Layer 4 of a small transformer language model trained on English Wikipedia (13 layers, counted from 0, width 64).
Take only the direct path to the model's output, skipping the later layers: a vector added to the residual stream pushes a token's score in proportion to its dot product with that token's output vector.

Output vectors of the tokens that the questions are about. A number n stands for (n - 500) times 0.0052.
"ord": 509,500,470,504,469,552,411,217,732,484,474,639,623,573,577,477,390,414,636,411,447,401,387,530,584,455,368,427,542,443,565,418,550,385,368,521,260,576,692,507,373,685,619,603,681,238,622,574,614,555,484,356,430,500,525,582,387,504,464,504,486,515,679,534
" / (": 816,732,709,318,627,807,526,563,650,307,301,227,315,396,422,403,97,521,771,359,542,388,437,279,543,322,582,563,519,429,725,24,646,772,321,444,603,607,279,619,618,388,417,635,760,538,403,564,252,153,555,546,406,744,395,511,592,567,401,546,561,638,462,837
" −": 479,432,425,451,573,516,495,577,562,535,559,527,245,341,480,364,591,487,527,570,518,384,576,478,464,668,628,560,526,259,628,324,618,662,449,466,444,720,319,278,616,452,428,445,549,464,589,566,550,450,505,318,498,715,404,635,534,578,452,557,491,475,544,480
"\n\n": 510,474,508,478,473,498,599,523,544,307,383,284,537,321,650,344,600,516,588,240,400,354,409,608,428,608,405,365,686,522,391,376,585,858,329,593,546,425,558,592,436,620,490,599,637,576,615,536,524,456,579,665,547,608,458,553,540,472,523,455,338,298,501,559
" ISB": 637,378,534,348,794,659,498,460,880,430,211,408,563,679,524,201,632,381,306,318,427,322,576,392,521,369,611,430,524,654,570,250,730,656,564,597,361,760,433,433,471,571,392,498,556,563,319,544,364,435,553,516,261,731,462,508,603,575,467,468,640,735,329,420
"ight: ": 360,719,504,504,706,669,388,561,634,508,366,306,182,245,488,569,298,342,572,265,494,469,683,284,586,222,723,390,439,437,881,153,777,695,441,409,519,876,422,478,438,355,318,595,581,539,301,569,595,601,386,499,621,554,324,743,454,755,370,669,660,553,368,587
" code": 527,493,399,410,770,516,364,433,724,385,375,609,193,626,523,345,609,431,399,608,430,645,551,349,509,275,550,564,754,385,507,289,510,733,503,467,420,404,455,624,553,601,415,452,504,522,400,458,345,697,430,616,497,593,479,584,572,510,468,538,588,606,443,465
"- Born: ": 621,716,544,387,710,527,297,419,542,435,424,265,562,559,559,461,712,537,686,469,484,407,511,408,585,237,682,417,417,503,934,172,640,556,348,411,354,862,407,168,560,350,345,383,679,603,502,313,502,418,436,498,577,621,411,565,519,753,416,602,393,722,398,500
".": 417,473,413,402,414,551,314,405,359,416,519,492,460,475,407,774,558,521,557,565,558,489,346,566,491,619,588,398,440,512,363,650,407,548,241,452,554,334,696,263,412,618,560,564,370,654,498,581,573,628,637,540,586,499,690,660,642,300,563,453,642,464,384,476
" on ": 545,466,388,388,449,424,480,631,461,551,423,656,757,530,325,427,579,436,445,430,443,260,461,557,601,537,483,347,570,489,515,462,498,639,389,498,454,503,617,492,539,447,461,390,521,532,526,500,640,395,487,619,657,582,600,698,459,553,492,447,537,600,335,379
" sit": 579,538,535,508,480,414,386,643,549,642,484,640,324,438,443,473,527,339,458,495,343,490,471,407,645,362,423,512,434,413,533,413,583,570,405,559,579,463,603,433,567,435,547,356,443,495,492,420,446,604,707,537,495,607,465,508,500,600,480,556,547,691,562,401
" - ": 527,562,312,440,444,529,545,349,753,523,462,518,628,392,546,508,559,530,538,387,443,429,551,504,568,575,541,455,605,408,630,339,712,759,458,386,452,619,446,379,648,369,405,524,412,549,598,484,404,403,618,407,484,533,506,629,422,550,461,597,368,556,246,521
" was born": 650,693,388,594,662,641,247,496,472,630,277,461,773,326,632,407,491,476,568,362,375,591,670,298,648,123,509,553,456,684,537,423,840,526,475,413,397,641,400,354,531,526,373,363,697,487,421,392,432,260,538,469,555,784,331,689,706,638,442,378,337,552,546,393
" October ": 731,713,486,307,611,558,622,576,450,595,344,620,592,558,374,410,670,520,475,369,577,359,411,514,503,362,393,515,473,336,462,426,667,567,369,622,388,772,393,403,683,349,409,500,517,457,493,462,593,347,529,443,529,500,549,486,436,611,486,546,577,606,353,449
"- Species": 752,696,773,246,774,512,633,316,668,298,747,367,570,621,370,284,530,390,376,284,359,512,534,511,476,348,694,593,559,541,721,336,621,575,198,598,535,565,345,350,443,614,412,627,665,517,443,120,400,608,726,636,409,832,225,613,606,414,366,645,340,429,361,375
"otes |": 513,407,796,279,664,431,353,470,359,543,366,294,340,711,354,458,351,414,440,392,489,366,730,296,612,437,592,326,534,595,587,498,675,500,569,496,251,975,498,589,493,520,517,589,732,368,598,485,585,691,463,575,201,481,305,542,355,692,404,547,516,816,423,551

Output weights of attention head 1. The head adds the sum of these rows, row i times number i of z. A number n stands for (n - 500) times 0.0019.
o0: 330,466,430,523,503,411,675,469,615,693,502,299,537,379,483,535,459,485,310,458,530,475,787,403,357,427,517,418,569,552,673,621,722,531,572,455,482,592,545,732,259,599,450,311,301,656,396,384,467,497,559,457,511,473,465,423,502,557,406,683,440,649,592,426
o1: 610,554,643,432,509,749,417,497,510,474,324,748,819,532,541,489,542,429,468,627,489,457,614,242,583,389,515,607,268,519,758,632,597,479,680,584,331,394,581,443,440,554,587,437,289,505,348,467,647,301,520,266,499,471,290,410,507,461,648,486,383,619,557,246
o2: 365,491,344,582,532,533,392,466,504,809,505,498,440,530,648,649,425,414,394,668,433,471,514,452,511,459,586,503,441,773,492,420,400,279,455,620,564,317,549,461,490,832,548,497,286,513,602,491,443,443,611,471,395,613,537,560,517,513,596,405,493,289,391,518
o3: 665,456,782,639,603,568,418,416,358,468,482,474,521,498,779,422,584,366,657,344,605,306,620,446,548,417,383,388,755,457,522,589,622,303,529,562,331,729,519,648,418,598,158,555,720,218,405,514,578,579,568,410,316,363,716,272,644,570,269,421,351,570,436,599
o4: 570,407,520,538,622,414,427,492,486,509,500,401,476,371,433,463,451,486,480,559,658,590,504,587,482,537,507,192,614,535,428,498,620,425,610,311,408,492,468,627,598,394,651,625,460,446,446,313,579,655,309,434,627,452,652,526,591,590,494,481,734,411,446,398
o5: 661,580,468,648,569,502,572,461,594,582,582,473,543,430,609,569,638,624,454,311,291,336,434,457,398,330,515,366,513,399,599,312,372,484,571,574,662,511,353,350,544,777,436,646,437,598,467,403,502,619,410,470,635,413,568,768,224,419,420,546,485,435,638,405
o6: 394,490,544,490,646,527,202,361,302,575,531,509,415,698,540,505,394,673,302,493,628,352,648,363,198,709,732,478,544,601,666,667,428,618,604,452,410,221,505,481,440,474,372,519,473,619,356,470,384,556,529,551,420,350,607,469,567,530,522,420,671,635,612,562
o7: 305,504,277,392,224,511,585,682,528,826,483,418,390,648,587,607,653,545,543,568,329,413,585,741,577,560,308,546,442,301,690,118,408,424,596,435,622,556,365,568,780,562,502,723,452,476,619,529,416,554,536,454,444,382,255,547,248,471,567,536,657,461,457,520
o8: 415,512,485,705,435,324,307,301,369,669,733,568,383,491,361,452,378,312,367,667,625,527,417,623,439,687,553,575,627,324,343,400,698,480,470,408,596,428,562,573,504,432,465,405,548,621,536,579,418,544,618,671,603,639,563,339,574,382,251,605,655,609,493,385
o9: 383,488,549,526,385,579,477,199,648,509,701,400,161,570,276,286,656,564,448,444,623,592,612,496,400,422,437,687,588,695,468,505,333,356,555,479,817,278,476,385,585,758,641,522,636,454,317,759,355,529,396,532,453,519,486,413,424,335,628,546,740,622,366,497
o10: 451,458,300,545,565,423,437,536,453,531,228,655,671,491,611,449,535,512,586,438,575,389,738,435,820,509,439,477,730,403,548,494,546,389,581,526,296,447,467,487,496,568,460,449,670,461,580,339,434,416,606,507,432,560,666,617,379,535,505,496,393,470,524,308
o11: 794,594,603,269,581,458,489,510,343,385,454,492,540,390,336,554,377,243,325,717,697,282,549,586,580,423,766,518,356,534,364,617,589,618,493,573,597,261,732,417,289,600,696,417,412,389,403,721,525,458,367,501,608,536,444,316,583,394,594,609,754,486,622,296
o12: 608,618,366,619,622,521,499,298,601,442,471,379,662,517,281,543,558,435,558,525,343,522,419,602,457,344,453,378,451,430,699,414,562,356,602,557,542,554,154,428,696,383,527,609,418,668,546,429,641,448,808,411,522,566,495,297,391,417,523,658,592,504,554,534
o13: 506,414,426,444,234,575,746,570,620,805,513,494,490,511,441,571,546,373,564,640,188,464,455,492,700,504,596,450,616,510,704,400,651,533,554,517,432,544,646,628,536,400,467,329,258,532,492,446,495,401,419,537,406,398,395,235,669,547,570,530,557,483,380,433
o14: 493,307,236,449,677,479,759,487,422,484,779,431,445,768,578,633,650,502,670,517,286,469,638,582,539,439,361,321,413,350,277,350,394,370,619,496,490,531,430,378,595,707,499,724,608,570,462,465,409,685,473,537,264,462,437,611,527,316,624,438,448,572,487,549
o15: 586,355,412,382,441,607,485,578,388,392,429,622,684,528,393,639,418,572,540,584,492,455,412,472,684,359,808,550,596,540,420,494,520,206,333,523,396,218,355,652,610,571,372,440,448,605,599,434,535,520,514,588,537,474,568,583,705,489,563,492,400,616,425,381
o16: 585,507,432,606,506,347,300,524,583,536,490,629,718,389,630,505,557,286,706,495,397,390,443,260,526,377,401,566,665,498,636,701,413,525,500,949,360,616,561,394,298,390,698,364,399,307,500,538,669,344,586,361,472,535,549,573,579,667,534,350,386,600,512,355
o17: 600,517,461,754,492,545,503,257,547,433,504,320,424,355,483,535,464,482,384,360,657,473,534,436,437,618,491,335,686,595,583,516,396,467,354,692,519,391,701,427,506,448,553,568,471,579,602,438,294,650,589,732,390,720,461,102,438,521,558,396,594,589,462,612
o18: 410,420,352,424,512,670,424,491,471,546,489,543,391,563,441,644,594,600,551,701,437,409,354,466,535,396,563,532,634,494,280,568,446,581,484,587,422,285,539,813,648,619,804,548,323,652,554,431,432,324,406,450,638,307,449,322,621,405,528,498,400,644,485,515
o19: 517,443,416,313,610,423,375,615,320,444,622,446,664,375,294,409,527,402,388,703,723,399,791,704,411,563,490,360,344,474,450,312,706,470,401,514,407,372,467,249,530,722,417,525,522,551,737,401,455,628,418,518,681,713,552,855,541,397,515,435,507,518,406,563
o20: 407,450,473,543,496,493,535,574,593,488,410,275,247,507,341,244,670,547,511,633,347,471,597,350,334,638,528,351,550,354,369,173,395,733,546,646,701,432,546,289,594,601,722,617,388,639,527,414,497,430,630,668,496,531,547,626,578,457,451,738,464,383,567,629
o21: 481,503,373,457,595,408,365,317,553,653,452,452,396,704,408,608,472,485,423,616,613,587,677,523,403,380,516,459,639,508,415,669,726,541,417,320,579,488,626,468,476,460,642,527,632,653,560,483,490,461,657,526,464,580,395,296,442,615,241,544,554,385,473,236
o22: 531,562,601,556,388,389,696,584,593,541,448,388,439,454,482,294,669,714,546,221,294,367,648,394,634,492,579,487,498,333,420,364,677,641,457,431,744,766,425,428,586,384,476,654,547,624,608,278,704,363,554,530,504,363,336,529,403,398,598,619,283,551,453,488
o23: 336,489,581,828,521,646,300,588,666,423,482,488,639,321,772,581,276,607,332,579,531,683,380,297,575,585,308,604,456,695,370,667,553,602,560,483,444,362,367,378,389,389,483,397,476,626,546,348,582,371,506,334,573,570,505,648,651,677,573,490,118,250,621,543
o24: 673,554,838,612,474,456,586,566,471,200,387,360,425,507,754,436,626,591,474,528,586,536,678,422,512,550,662,565,495,432,375,353,424,429,346,439,448,497,453,541,619,547,588,480,424,240,410,480,478,407,482,453,524,799,511,240,569,694,605,635,176,460,466,465
o25: 240,466,616,499,561,428,550,661,504,513,529,368,494,644,532,496,351,327,533,466,482,572,767,455,293,482,631,349,407,552,560,491,348,516,428,545,506,589,506,385,497,713,411,428,451,484,353,622,662,474,377,488,460,550,765,633,646,527,319,491,480,345,564,574
o26: 321,431,215,434,506,681,585,569,657,576,327,447,496,519,485,401,494,553,458,491,412,273,694,522,625,338,431,389,609,431,673,259,431,534,555,630,574,751,462,605,572,645,507,695,539,572,871,372,407,508,742,431,203,471,264,463,358,534,636,570,97,494,503,681
o27: 397,524,624,504,614,371,694,289,447,339,355,656,379,578,618,382,523,551,378,447,437,566,459,36,425,717,591,598,632,679,526,741,596,549,519,780,363,537,492,636,494,456,532,582,425,374,314,525,455,374,665,473,468,421,474,578,445,581,393,381,435,668,549,417
o28: 541,550,809,494,503,645,366,472,504,432,505,448,290,610,461,344,346,547,442,592,621,463,453,324,487,696,627,216,477,629,463,536,267,321,688,623,545,644,664,649,380,553,202,583,448,545,680,363,460,531,659,489,379,567,480,432,373,679,534,302,447,581,584,452
o29: 532,428,98,562,510,317,450,415,437,448,407,606,449,539,518,406,577,444,531,634,494,500,462,747,575,341,621,465,593,489,360,138,616,426,605,253,584,615,459,608,248,677,697,711,490,492,708,368,379,625,458,451,327,595,569,629,561,643,657,575,526,449,486,486
o30: 575,381,471,513,648,670,324,475,710,390,841,476,406,467,393,520,609,557,392,594,487,485,583,567,395,492,580,449,602,206,638,585,504,407,570,601,435,766,198,472,697,556,544,441,542,557,632,365,319,582,481,404,470,419,396,518,356,495,539,579,296,438,339,599
o31: 465,453,469,601,641,604,611,496,380,368,406,735,480,439,629,431,387,328,360,655,556,335,666,544,626,710,781,503,531,198,647,357,406,304,528,704,436,683,428,612,648,697,563,519,472,264,640,489,348,672,561,449,256,398,644,255,454,364,397,471,471,512,405,598

Each question shows a token from some text and the vector z that the head gathered there. A number n stands for (n - 500) times 0.0053.

"ang": 521,531,385,436,445,484,374,489,641,420,491,541,735,628,573,515,527,592,577,518,543,549,601,360,634,419,564,440,337,635,502,515
Pushed up most: " - "

"y": 544,518,443,454,383,527,468,593,835,511,633,630,769,369,575,355,651,621,361,804,640,657,583,405,334,266,641,440,85,825,501,625
Which three tokens does it push up most, strongest first? " - ", " −", "- Species"

" activ": 440,535,459,434,503,564,428,560,619,363,476,483,680,542,473,439,599,508,538,472,577,539,581,535,570,411,531,439,500,635,520,474
Which two tokens does it push up most, strongest first? " - ", "- Born: "

"ap": 523,492,395,568,490,565,533,415,766,467,517,551,659,432,561,345,735,476,433,557,570,737,545,403,400,458,490,504,368,795,586,487
Which of these tokens does it push down most? " / ("

" F": 475,500,434,635,488,559,530,440,704,483,505,527,642,459,586,375,730,484,484,530,523,640,526,414,433,423,488,509,455,757,538,449
Pushed up most: "ord"

",": 483,559,459,392,503,533,459,578,695,412,501,593,616,530,535,380,635,568,541,481,564,617,516,516,577,388,510,489,395,709,381,482
Which two tokens does it push up most, strongest first? " sit", " - "

" Mal": 558,500,351,507,572,437,365,494,718,593,540,630,640,454,512,268,622,592,355,752,665,612,470,316,419,538,594,474,298,682,489,592
Which of these tokens does it push down most? " was born"

" another": 521,655,281,556,447,389,443,406,754,382,538,644,738,541,524,472,600,353,524,702,572,640,554,346,576,394,526,479,347,662,456,406
Pushed up most: " October "

"ak": 608,619,253,610,657,277,476,465,750,526,529,575,792,515,564,176,588,500,299,779,715,849,528,272,490,697,648,536,271,685,516,583
Pushed up most: "otes |"

" Jos": 537,509,410,477,553,478,426,446,639,559,496,616,623,480,513,374,624,627,485,571,663,565,477,403,453,472,536,523,408,662,429,525
Which of these tokens does it push down most? " was born"

" to": 527,639,414,502,613,474,382,400,526,425,521,626,635,574,478,350,727,544,532,539,719,573,570,518,517,428,603,428,441,684,482,441
Pushed up most: " was born"

" Street": 522,554,397,459,532,527,510,510,741,394,533,604,669,425,459,346,664,540,489,575,595,672,481,485,483,365,511,447,365,804,427,488
Pushed up most: " sit"

" Camp": 513,510,487,510,495,603,664,531,615,603,483,646,562,471,464,270,656,675,384,592,772,517,535,409,383,268,583,490,438,756,515,515
Which of these tokens does it push down most? " was born"

" of": 485,618,296,557,599,521,468,549,758,459,542,658,686,539,348,300,662,371,375,597,754,722,596,360,415,482,609,504,418,684,402,485
Pushed up most: "ight: "

" new": 490,554,275,618,521,520,439,385,745,513,496,570,649,403,528,240,692,519,373,656,553,642,540,398,408,445,515,489,363,665,521,443
Which of these tokens does it push down most? "."

" and": 475,598,350,489,559,288,444,398,600,542,574,526,657,563,630,459,606,562,433,489,615,572,609,478,424,403,519,598,348,640,299,372
Pushed up most: " was born"

" and was": 393,425,451,462,522,444,389,465,581,431,431,495,649,475,534,475,580,621,535,565,641,341,496,610,536,476,555,454,406,573,512,628
Pushed up most: "\n\n"

"ip": 548,550,352,487,572,374,454,434,637,593,532,502,688,459,554,316,662,626,425,491,725,708,554,410,461,538,572,557,353,661,400,454
Which two tokens does it push up most, strongest first? " ISB", "- Species"

" by": 471,553,358,530,614,475,439,522,614,388,552,596,611,519,450,425,619,578,593,559,643,513,503,393,492,416,541,401,378,613,432,563
Pushed up most: " October "

"kn": 444,617,412,449,562,544,438,441,521,383,500,583,615,583,439,336,774,490,538,548,838,542,608,538,543,481,602,406,462,612,511,422
Pushed up most: "- Born: "

" small": 436,591,441,521,534,484,384,485,618,341,523,590,675,537,461,430,602,474,524,628,620,581,532,472,570,453,562,346,467,642,459,462
Which of these tokens does it push down most? "otes |"

"end": 486,529,405,502,568,476,411,539,658,421,517,572,586,552,526,381,627,599,535,625,667,569,526,381,515,426,594,395,429,677,528,587
Pushed up most: " −"

"ick": 564,473,275,590,570,509,503,415,841,402,540,640,685,390,492,323,771,459,474,695,653,736,541,384,374,439,508,515,289,792,553,507
Which of these tokens does it push down most? " / ("

"ender": 521,454,302,505,521,476,549,497,921,533,489,560,712,313,475,200,537,473,123,763,593,742,519,507,337,448,526,432,241,853,529,511
Which of these tokens does it push down most? " / ("

" used": 455,524,369,553,622,439,487,508,636,358,531,594,567,554,481,388,617,591,608,606,647,532,503,407,438,414,537,342,385,639,476,562
Pushed up most: " on "

"omin": 586,532,482,456,532,564,528,502,632,640,467,651,624,493,562,353,623,632,492,595,724,492,404,321,458,439,594,510,461,803,486,603
Pushed up most: " code"

"e": 588,503,456,484,530,566,562,490,645,631,498,638,624,451,510,355,615,661,455,580,724,525,434,345,453,422,574,513,454,776,455,568
Which two tokens does it push up most, strongest first? " code", " ISB"

"ew": 533,589,422,541,526,560,388,536,712,403,582,550,734,543,613,391,636,431,565,547,721,718,536,363,533,469,637,466,390,753,493,532
Pushed up most: " - "

" be": 400,545,375,558,523,509,434,483,686,352,526,617,656,506,456,385,573,527,457,656,665,554,579,419,558,426,545,332,458,664,416,496
Pushed up most: "- Born: "

" through": 547,708,345,542,487,399,425,361,630,394,561,650,684,576,480,488,612,406,532,686,541,617,526,410,584,411,520,470,363,611,484,374
Pushed up most: " was born"

" re": 503,565,281,560,629,579,527,531,837,483,536,610,707,484,357,247,652,409,366,593,782,752,585,360,405,481,560,438,393,761,416,482
Pushed up most: "ight: "

" a": 533,503,326,468,515,560,463,585,792,408,618,681,732,301,392,316,716,514,463,656,533,743,418,388,418,367,560,395,290,822,377,485
Pushed up most: " on "

"a": 595,487,191,667,554,478,503,543,792,504,484,575,728,629,661,314,579,548,429,670,717,618,532,155,439,465,620,495,479,722,544,555
Pushed up most: "otes |"

"o": 484,544,389,534,561,451,443,508,664,475,522,622,537,552,513,331,652,591,529,671,722,619,554,373,509,414,609,403,414,722,548,550
Which two tokens does it push up most, strongest first? " −", " - "

"\n": 572,585,515,244,560,390,429,442,789,782,371,818,734,526,498,409,556,814,523,658,494,696,202,374,406,323,342,340,376,676,407,338
Which of these tokens does it push down most? "otes |"

"z": 542,468,442,488,524,440,466,500,581,554,486,480,656,542,573,415,638,691,517,501,719,514,536,372,467,503,628,595,501,610,475,564
Pushed up most: " ISB"

"es": 620,370,133,534,560,506,499,447,944,360,542,648,718,310,397,234,741,499,329,769,664,741,552,335,298,521,555,549,163,781,555,633
Which two tokens does it push up most, strongest first? " −", "ight: "

"le": 506,655,358,606,370,581,599,552,791,657,616,616,650,340,435,174,660,524,229,747,685,580,472,363,358,297,641,543,238,763,514,604
Which of these tokens does it push down most? "."

"ih": 489,453,476,602,457,480,495,471,681,519,471,470,596,520,605,390,649,585,464,551,551,623,542,394,463,464,564,539,511,689,561,507
Pushed up most: "otes |"